Layer 11 of a small transformer language model trained on English Wikipedia (15 layers, counted from 0, width 96).
A neuron's activation on a vector x is GELU(gate . x) times (in . x), where the dot is the dot product.
The model reads these tokens: " A" "cc" "r" "ing" "ton" " St" "an" "ley" " (" "H" ")" " |" " 1" "–"

The vector x that enters this layer's MLP at each token. A number n stands for (n - 128) times 0.027.
0 " A": 89, 154, 97, 86, 127, 105, 107, 70, 152, 110, 149, 118, 140, 102, 98, 56, 230, 157, 123, 105, 126, 106, 160, 150, 153, 103, 136, 135, 66, 131, 84, 130, 148, 68, 139, 162, 89, 71, 118, 168, 160, 82, 94, 163, 148, 178, 141, 140, 123, 140, 94, 118, 132, 109, 118, 119, 108, 66, 129, 139, 111, 118, 179, 116, 103, 102, 100, 158, 126, 140, 65, 145, 133, 177, 124, 68, 112, 190, 177, 122, 65, 131, 76, 107, 165, 158, 103, 141, 100, 127, 179, 163, 125, 73, 109, 83
1 "cc": 128, 123, 168, 76, 166, 121, 127, 129, 131, 115, 167, 143, 128, 73, 136, 84, 213, 143, 138, 139, 86, 102, 124, 132, 141, 171, 144, 88, 80, 150, 125, 163, 113, 90, 63, 165, 105, 132, 127, 82, 161, 133, 102, 114, 163, 173, 156, 127, 175, 132, 78, 129, 83, 125, 102, 108, 126, 63, 100, 143, 105, 99, 210, 166, 98, 142, 100, 100, 131, 159, 123, 152, 124, 149, 136, 73, 124, 209, 107, 179, 99, 116, 124, 89, 129, 87, 198, 147, 169, 146, 222, 179, 144, 144, 89, 58
2 "r": 134, 186, 134, 203, 134, 153, 116, 146, 170, 146, 132, 134, 97, 34, 96, 67, 167, 163, 85, 135, 165, 102, 169, 126, 158, 150, 106, 138, 118, 186, 85, 122, 167, 74, 128, 192, 99, 149, 181, 65, 140, 136, 106, 162, 151, 189, 148, 91, 110, 136, 49, 168, 170, 157, 36, 115, 107, 135, 147, 166, 148, 118, 172, 180, 104, 88, 166, 167, 104, 109, 122, 161, 136, 97, 142, 56, 119, 87, 135, 115, 116, 109, 134, 143, 108, 149, 127, 152, 129, 174, 172, 132, 140, 144, 124, 166
3 "ing": 211, 81, 66, 176, 138, 150, 80, 91, 170, 138, 169, 80, 60, 109, 48, 146, 140, 171, 103, 123, 142, 98, 167, 118, 108, 149, 58, 52, 90, 117, 96, 143, 164, 110, 89, 194, 123, 98, 190, 110, 150, 107, 129, 153, 134, 166, 164, 79, 128, 132, 99, 97, 43, 195, 108, 137, 153, 107, 176, 182, 167, 115, 157, 98, 97, 103, 144, 140, 98, 121, 122, 108, 82, 100, 141, 138, 134, 125, 140, 112, 43, 135, 112, 146, 148, 138, 168, 143, 126, 67, 164, 123, 84, 105, 163, 164
4 "ton": 121, 130, 24, 173, 138, 184, 79, 83, 177, 105, 168, 143, 162, 101, 46, 152, 142, 140, 161, 157, 127, 165, 127, 153, 123, 163, 136, 115, 114, 151, 92, 94, 178, 148, 111, 128, 102, 77, 176, 160, 77, 131, 134, 108, 150, 157, 119, 84, 143, 162, 148, 157, 63, 163, 128, 136, 120, 78, 167, 31, 113, 61, 185, 78, 75, 104, 123, 146, 138, 146, 120, 145, 93, 69, 125, 133, 174, 159, 142, 121, 82, 160, 91, 146, 105, 147, 124, 167, 136, 43, 140, 132, 73, 105, 116, 69
5 " St": 140, 87, 126, 105, 157, 56, 94, 122, 117, 177, 136, 46, 83, 118, 94, 69, 174, 112, 98, 129, 111, 92, 158, 85, 114, 165, 136, 75, 88, 162, 199, 131, 227, 142, 141, 162, 133, 128, 167, 175, 132, 140, 112, 143, 155, 148, 114, 125, 133, 168, 105, 164, 70, 171, 121, 150, 54, 103, 164, 129, 71, 79, 181, 125, 89, 47, 69, 99, 115, 181, 120, 110, 105, 128, 113, 145, 114, 136, 135, 144, 74, 130, 152, 156, 115, 133, 128, 163, 152, 197, 168, 128, 109, 77, 116, 53
6 "an": 162, 113, 144, 139, 109, 148, 46, 132, 156, 188, 88, 145, 88, 74, 108, 135, 126, 212, 71, 133, 100, 73, 173, 142, 97, 105, 140, 77, 138, 108, 116, 165, 225, 59, 118, 174, 128, 89, 137, 140, 157, 107, 134, 128, 94, 116, 113, 116, 157, 151, 89, 115, 133, 104, 169, 81, 150, 121, 199, 122, 122, 75, 126, 96, 79, 43, 136, 196, 163, 115, 139, 74, 81, 118, 135, 115, 109, 154, 119, 36, 78, 156, 158, 149, 138, 170, 82, 143, 106, 98, 220, 150, 173, 128, 144, 116
7 "ley": 142, 138, 31, 134, 171, 139, 59, 83, 142, 140, 192, 154, 111, 89, 58, 144, 138, 138, 138, 171, 133, 118, 154, 129, 170, 135, 112, 126, 98, 169, 101, 123, 134, 180, 87, 139, 106, 82, 188, 202, 85, 148, 107, 149, 197, 173, 124, 84, 144, 166, 132, 122, 99, 156, 120, 115, 139, 114, 111, 54, 144, 102, 158, 118, 44, 83, 114, 139, 131, 140, 94, 83, 99, 124, 96, 120, 146, 150, 142, 100, 52, 144, 117, 164, 154, 129, 123, 187, 166, 35, 156, 147, 128, 88, 98, 62
8 " (": 96, 101, 111, 140, 74, 102, 117, 98, 109, 138, 78, 132, 151, 128, 110, 97, 162, 158, 122, 172, 134, 98, 233, 69, 183, 144, 117, 158, 148, 136, 98, 98, 182, 149, 138, 107, 78, 47, 171, 176, 151, 154, 56, 128, 106, 122, 202, 120, 146, 87, 111, 155, 115, 171, 175, 144, 65, 132, 173, 141, 113, 81, 181, 153, 119, 142, 122, 86, 151, 163, 54, 110, 114, 158, 148, 42, 119, 161, 149, 142, 107, 194, 155, 57, 153, 105, 153, 172, 137, 159, 133, 152, 113, 106, 157, 133
9 "H": 88, 144, 168, 96, 133, 56, 99, 65, 186, 170, 146, 128, 131, 160, 109, 143, 195, 133, 97, 126, 140, 48, 158, 131, 101, 163, 122, 93, 79, 173, 115, 112, 149, 138, 110, 117, 84, 103, 170, 156, 226, 97, 72, 144, 91, 130, 145, 80, 141, 92, 116, 163, 152, 153, 151, 102, 28, 108, 153, 96, 80, 128, 142, 157, 139, 69, 115, 157, 144, 156, 61, 122, 51, 132, 54, 105, 116, 148, 120, 125, 132, 112, 168, 134, 136, 156, 151, 123, 92, 125, 136, 130, 85, 117, 107, 96
10 ")": 193, 160, 121, 100, 135, 190, 104, 154, 145, 199, 173, 148, 156, 92, 73, 138, 142, 194, 134, 182, 134, 153, 169, 161, 138, 112, 145, 169, 119, 146, 145, 115, 128, 147, 145, 18, 93, 37, 166, 131, 190, 110, 73, 146, 146, 177, 123, 147, 133, 185, 120, 122, 139, 132, 80, 109, 80, 136, 143, 142, 70, 81, 182, 82, 152, 53, 133, 143, 142, 132, 108, 102, 127, 123, 168, 66, 79, 156, 122, 139, 82, 89, 114, 153, 198, 97, 137, 153, 121, 109, 145, 187, 96, 126, 125, 142
11 " |": 95, 105, 130, 148, 148, 131, 121, 88, 78, 163, 147, 138, 158, 76, 168, 77, 192, 137, 119, 140, 147, 104, 162, 172, 150, 130, 106, 182, 54, 133, 121, 123, 173, 148, 173, 53, 114, 49, 138, 159, 140, 134, 119, 106, 142, 185, 173, 130, 174, 208, 178, 132, 103, 120, 73, 142, 128, 178, 127, 120, 128, 139, 161, 118, 71, 86, 156, 109, 97, 144, 105, 116, 154, 125, 141, 54, 106, 198, 86, 139, 59, 136, 128, 151, 180, 118, 111, 182, 149, 133, 161, 137, 102, 86, 121, 97
12 " 1": 146, 87, 97, 85, 108, 127, 62, 144, 164, 135, 205, 136, 155, 155, 154, 55, 141, 87, 150, 161, 120, 171, 214, 160, 208, 152, 121, 144, 94, 167, 167, 123, 148, 130, 147, 175, 72, 146, 175, 118, 161, 130, 142, 99, 116, 124, 181, 118, 154, 97, 177, 116, 93, 83, 57, 201, 89, 21, 142, 109, 116, 105, 142, 124, 147, 98, 73, 102, 81, 118, 96, 148, 128, 116, 129, 69, 97, 177, 118, 154, 146, 156, 153, 142, 171, 131, 84, 163, 127, 114, 175, 150, 104, 58, 146, 151
13 "–": 119, 107, 148, 91, 47, 111, 126, 113, 90, 137, 102, 123, 112, 156, 175, 107, 141, 181, 123, 178, 152, 82, 192, 130, 139, 106, 127, 104, 75, 126, 166, 61, 141, 84, 142, 133, 108, 146, 138, 119, 131, 98, 49, 143, 135, 105, 193, 86, 139, 78, 108, 57, 104, 77, 6, 109, 134, 66, 212, 111, 118, 90, 97, 91, 143, 126, 124, 130, 174, 150, 112, 93, 151, 112, 201, 72, 124, 161, 153, 113, 101, 181, 135, 159, 133, 106, 142, 169, 165, 113, 146, 121, 143, 195, 144, 96

Each question shows the input weights of one neuron of the MLP. A number n stands for (n - 128) times 0.0058.

n127 gate: 130, 110, 156, 158, 119, 110, 140, 109, 151, 160, 135, 82, 101, 126, 100, 147, 119, 130, 116, 119, 95, 160, 158, 78, 126, 180, 121, 184, 133, 92, 133, 110, 146, 130, 144, 101, 132, 112, 128, 112, 111, 138, 84, 140, 106, 153, 175, 153, 144, 172, 141, 137, 133, 124, 125, 140, 130, 162, 121, 115, 97, 135, 162, 102, 74, 176, 153, 133, 177, 106, 85, 124, 165, 166, 89, 122, 145, 126, 102, 89, 168, 153, 162, 127, 146, 148, 135, 105, 99, 131, 160, 166, 179, 120, 114, 153
n127 in: 116, 130, 154, 121, 136, 154, 135, 141, 136, 176, 140, 111, 119, 122, 93, 89, 115, 144, 249, 128, 125, 137, 110, 136, 151, 165, 143, 115, 117, 118, 148, 47, 147, 121, 147, 110, 162, 161, 99, 112, 150, 126, 110, 111, 151, 112, 127, 138, 129, 137, 120, 99, 142, 114, 143, 165, 130, 116, 127, 135, 123, 138, 170, 147, 96, 91, 136, 108, 123, 85, 88, 88, 170, 133, 136, 143, 129, 126, 110, 112, 117, 94, 166, 117, 156, 155, 98, 139, 105, 161, 147, 105, 119, 145, 121, 89
On which token does it fire most, and how strongly? 11 " |", at about 2.3

n283 gate: 109, 177, 134, 108, 130, 129, 104, 91, 131, 134, 98, 170, 141, 159, 124, 160, 162, 122, 95, 100, 183, 119, 122, 125, 159, 177, 130, 118, 156, 97, 171, 100, 131, 98, 120, 96, 159, 76, 95, 157, 147, 95, 117, 121, 108, 93, 148, 152, 140, 79, 137, 148, 129, 106, 153, 122, 155, 162, 158, 69, 141, 84, 106, 109, 144, 180, 137, 165, 122, 132, 181, 130, 131, 165, 124, 143, 157, 134, 150, 126, 124, 130, 119, 147, 123, 126, 154, 130, 167, 93, 153, 107, 153, 157, 136, 98
n283 in: 83, 101, 171, 95, 123, 179, 167, 75, 127, 108, 126, 142, 118, 175, 126, 145, 126, 143, 112, 127, 92, 134, 159, 114, 81, 144, 115, 114, 125, 70, 124, 132, 148, 151, 107, 67, 146, 96, 99, 166, 168, 133, 113, 193, 125, 100, 141, 109, 115, 144, 138, 138, 124, 85, 92, 142, 163, 106, 156, 100, 146, 76, 127, 121, 102, 148, 126, 159, 138, 117, 111, 169, 138, 121, 147, 141, 124, 126, 96, 136, 117, 150, 118, 136, 171, 171, 95, 147, 163, 104, 107, 108, 137, 183, 131, 89
Which token does this neuron like most? 13 "–"

n366 gate: 71, 123, 115, 126, 115, 99, 144, 130, 85, 114, 127, 129, 153, 104, 154, 147, 87, 171, 164, 154, 122, 132, 110, 135, 144, 151, 105, 117, 122, 95, 102, 121, 112, 97, 126, 106, 121, 115, 96, 136, 143, 107, 135, 166, 168, 158, 154, 134, 130, 72, 89, 85, 147, 143, 129, 135, 107, 133, 103, 160, 144, 152, 151, 124, 188, 188, 85, 126, 153, 122, 144, 131, 133, 180, 121, 155, 108, 115, 143, 133, 172, 129, 119, 98, 205, 162, 159, 80, 126, 120, 124, 148, 149, 144, 105, 102
n366 in: 125, 120, 101, 91, 118, 136, 112, 133, 150, 147, 135, 138, 124, 116, 195, 164, 119, 115, 124, 91, 164, 181, 129, 89, 134, 88, 156, 107, 85, 123, 142, 142, 113, 128, 101, 112, 117, 126, 160, 140, 149, 123, 105, 115, 101, 153, 169, 147, 129, 133, 144, 127, 115, 145, 150, 122, 70, 141, 133, 111, 146, 150, 148, 169, 159, 154, 125, 157, 53, 103, 111, 112, 96, 127, 92, 99, 139, 76, 119, 112, 125, 104, 122, 126, 101, 172, 129, 75, 118, 131, 170, 122, 132, 90, 105, 58
Its two highest activations, in order, are on tokens 0 " A", 1 "cc"

n355 gate: 141, 140, 112, 92, 131, 118, 157, 155, 180, 99, 191, 87, 144, 133, 194, 145, 147, 97, 102, 147, 108, 145, 102, 118, 117, 161, 104, 132, 103, 136, 149, 115, 148, 133, 113, 131, 156, 145, 129, 169, 122, 122, 171, 150, 92, 103, 114, 88, 134, 102, 193, 131, 145, 105, 90, 40, 101, 148, 148, 85, 137, 124, 146, 145, 114, 161, 122, 134, 116, 149, 100, 181, 163, 146, 106, 88, 139, 121, 170, 97, 155, 130, 114, 110, 102, 120, 146, 136, 80, 143, 60, 126, 82, 130, 176, 189
n355 in: 65, 129, 144, 134, 162, 101, 136, 95, 169, 98, 115, 129, 136, 98, 175, 162, 105, 104, 196, 123, 162, 123, 109, 122, 110, 129, 109, 81, 180, 142, 85, 205, 163, 120, 174, 168, 125, 117, 138, 85, 105, 111, 142, 116, 85, 149, 126, 144, 142, 137, 161, 102, 126, 120, 51, 156, 101, 100, 118, 134, 122, 210, 157, 146, 108, 153, 148, 125, 86, 115, 113, 140, 132, 152, 118, 60, 107, 116, 128, 119, 170, 117, 126, 188, 103, 122, 111, 99, 84, 97, 140, 189, 136, 65, 124, 157
Which token does this neuron like most? 12 " 1"

n336 gate: 128, 145, 105, 115, 144, 110, 131, 125, 87, 127, 157, 99, 99, 117, 86, 123, 97, 81, 98, 106, 125, 130, 110, 196, 143, 95, 170, 179, 126, 124, 150, 103, 140, 115, 159, 94, 115, 112, 91, 120, 117, 110, 108, 115, 154, 101, 126, 106, 176, 184, 109, 165, 167, 137, 163, 126, 163, 130, 134, 133, 115, 156, 159, 124, 148, 165, 135, 145, 126, 100, 160, 157, 139, 146, 150, 109, 152, 169, 158, 108, 163, 129, 117, 126, 114, 162, 117, 136, 137, 125, 140, 96, 171, 145, 97, 91
n336 in: 131, 84, 95, 130, 139, 159, 103, 87, 84, 124, 126, 89, 177, 86, 127, 178, 176, 135, 127, 74, 126, 82, 108, 127, 149, 143, 159, 135, 138, 95, 125, 101, 108, 144, 112, 161, 98, 131, 102, 151, 89, 64, 148, 156, 120, 125, 151, 129, 172, 134, 119, 121, 139, 145, 123, 186, 135, 145, 179, 142, 79, 115, 106, 93, 142, 135, 109, 140, 104, 97, 144, 148, 128, 121, 155, 169, 104, 139, 101, 179, 132, 183, 139, 172, 93, 113, 118, 131, 101, 109, 127, 148, 119, 134, 100, 158
Which token does this neuron like most? 11 " |"

n158 gate: 105, 137, 67, 126, 144, 153, 129, 133, 159, 111, 129, 161, 149, 156, 154, 92, 142, 137, 116, 139, 91, 114, 154, 152, 80, 154, 140, 176, 133, 156, 130, 124, 154, 126, 150, 200, 148, 114, 122, 153, 90, 130, 117, 158, 111, 125, 113, 122, 109, 143, 137, 120, 106, 135, 148, 158, 205, 132, 137, 125, 141, 138, 95, 115, 140, 97, 82, 114, 94, 106, 201, 157, 131, 133, 121, 120, 81, 152, 105, 134, 90, 151, 135, 130, 134, 85, 139, 105, 107, 159, 120, 174, 137, 128, 132, 107
n158 in: 99, 148, 147, 103, 163, 97, 170, 112, 120, 126, 159, 129, 115, 132, 130, 133, 99, 136, 166, 191, 169, 120, 145, 150, 143, 132, 190, 112, 161, 148, 135, 119, 130, 130, 131, 118, 114, 109, 133, 173, 122, 105, 68, 122, 120, 160, 128, 156, 119, 98, 113, 128, 110, 164, 147, 172, 170, 140, 115, 109, 141, 136, 128, 124, 123, 103, 78, 150, 100, 75, 115, 115, 161, 117, 134, 112, 150, 122, 140, 96, 106, 130, 134, 112, 119, 182, 188, 159, 118, 125, 141, 127, 117, 103, 88, 155
Which token does this neuron like most? 0 " A"

n64 gate: 128, 81, 121, 146, 129, 151, 125, 135, 162, 87, 123, 104, 130, 130, 141, 125, 68, 85, 82, 121, 130, 96, 100, 171, 94, 107, 101, 108, 54, 114, 156, 144, 146, 173, 155, 114, 83, 108, 170, 157, 119, 81, 133, 145, 154, 129, 151, 139, 167, 108, 116, 144, 140, 106, 141, 105, 126, 177, 107, 119, 99, 145, 110, 150, 145, 129, 120, 135, 134, 151, 107, 142, 108, 79, 104, 148, 84, 99, 135, 139, 171, 130, 114, 74, 142, 110, 156, 170, 154, 93, 92, 94, 126, 124, 168, 100
n64 in: 75, 171, 144, 130, 161, 109, 161, 156, 117, 129, 141, 136, 189, 150, 108, 74, 131, 98, 138, 152, 151, 115, 117, 125, 152, 154, 166, 97, 105, 73, 77, 115, 115, 141, 103, 96, 134, 117, 126, 160, 122, 142, 130, 115, 104, 138, 91, 91, 117, 111, 134, 121, 152, 120, 116, 166, 195, 83, 112, 137, 145, 170, 156, 96, 133, 128, 136, 146, 119, 67, 127, 102, 140, 163, 143, 131, 83, 95, 99, 150, 140, 91, 123, 98, 172, 126, 158, 122, 103, 113, 158, 144, 81, 145, 84, 110
Which token does this neuron like most? 6 "an"

n3 gate: 149, 121, 88, 101, 111, 101, 98, 104, 162, 146, 99, 151, 120, 101, 120, 147, 132, 114, 97, 149, 161, 142, 77, 131, 165, 117, 170, 149, 164, 172, 139, 128, 105, 146, 85, 117, 116, 153, 135, 136, 76, 137, 164, 147, 145, 115, 103, 136, 116, 104, 142, 89, 123, 161, 112, 154, 161, 121, 104, 108, 139, 167, 107, 171, 178, 93, 169, 99, 120, 130, 120, 148, 88, 149, 169, 160, 111, 86, 133, 104, 118, 123, 115, 69, 103, 143, 89, 135, 98, 133, 175, 124, 161, 144, 124, 122
n3 in: 168, 178, 109, 143, 143, 115, 135, 121, 117, 133, 123, 159, 99, 119, 126, 162, 131, 136, 127, 165, 129, 115, 81, 161, 137, 117, 127, 132, 143, 158, 133, 90, 121, 177, 71, 87, 84, 173, 123, 144, 110, 112, 158, 66, 156, 140, 134, 133, 107, 135, 163, 127, 154, 165, 102, 112, 94, 128, 170, 115, 162, 136, 117, 89, 130, 114, 150, 138, 115, 102, 113, 138, 91, 162, 93, 123, 117, 142, 88, 111, 110, 169, 135, 88, 149, 126, 115, 139, 94, 108, 117, 172, 132, 121, 143, 120
On which token does it fire most, and how strongly? 7 "ley", at about 2.4

n290 gate: 116, 135, 97, 104, 117, 121, 154, 157, 149, 100, 123, 151, 130, 139, 188, 143, 100, 127, 173, 116, 112, 145, 174, 154, 103, 120, 133, 177, 122, 148, 96, 153, 130, 116, 130, 151, 107, 120, 144, 84, 137, 122, 139, 122, 90, 108, 134, 156, 110, 146, 143, 151, 159, 151, 160, 115, 136, 98, 153, 136, 106, 150, 144, 147, 162, 108, 104, 120, 89, 179, 102, 104, 117, 88, 139, 166, 124, 76, 98, 116, 143, 149, 128, 110, 141, 194, 195, 116, 140, 124, 126, 125, 135, 115, 159, 75
n290 in: 89, 125, 134, 121, 91, 106, 126, 84, 90, 125, 149, 116, 129, 86, 133, 175, 138, 121, 128, 160, 151, 126, 144, 123, 112, 157, 129, 121, 175, 120, 114, 143, 108, 140, 141, 120, 154, 170, 145, 129, 126, 136, 132, 100, 160, 116, 142, 116, 110, 120, 126, 61, 128, 100, 187, 103, 112, 163, 156, 143, 112, 126, 144, 145, 69, 126, 157, 132, 143, 171, 116, 117, 166, 164, 189, 173, 100, 165, 105, 105, 147, 101, 159, 100, 128, 112, 134, 77, 128, 93, 123, 130, 89, 108, 154, 138
Which token does this neuron like most? 2 "r"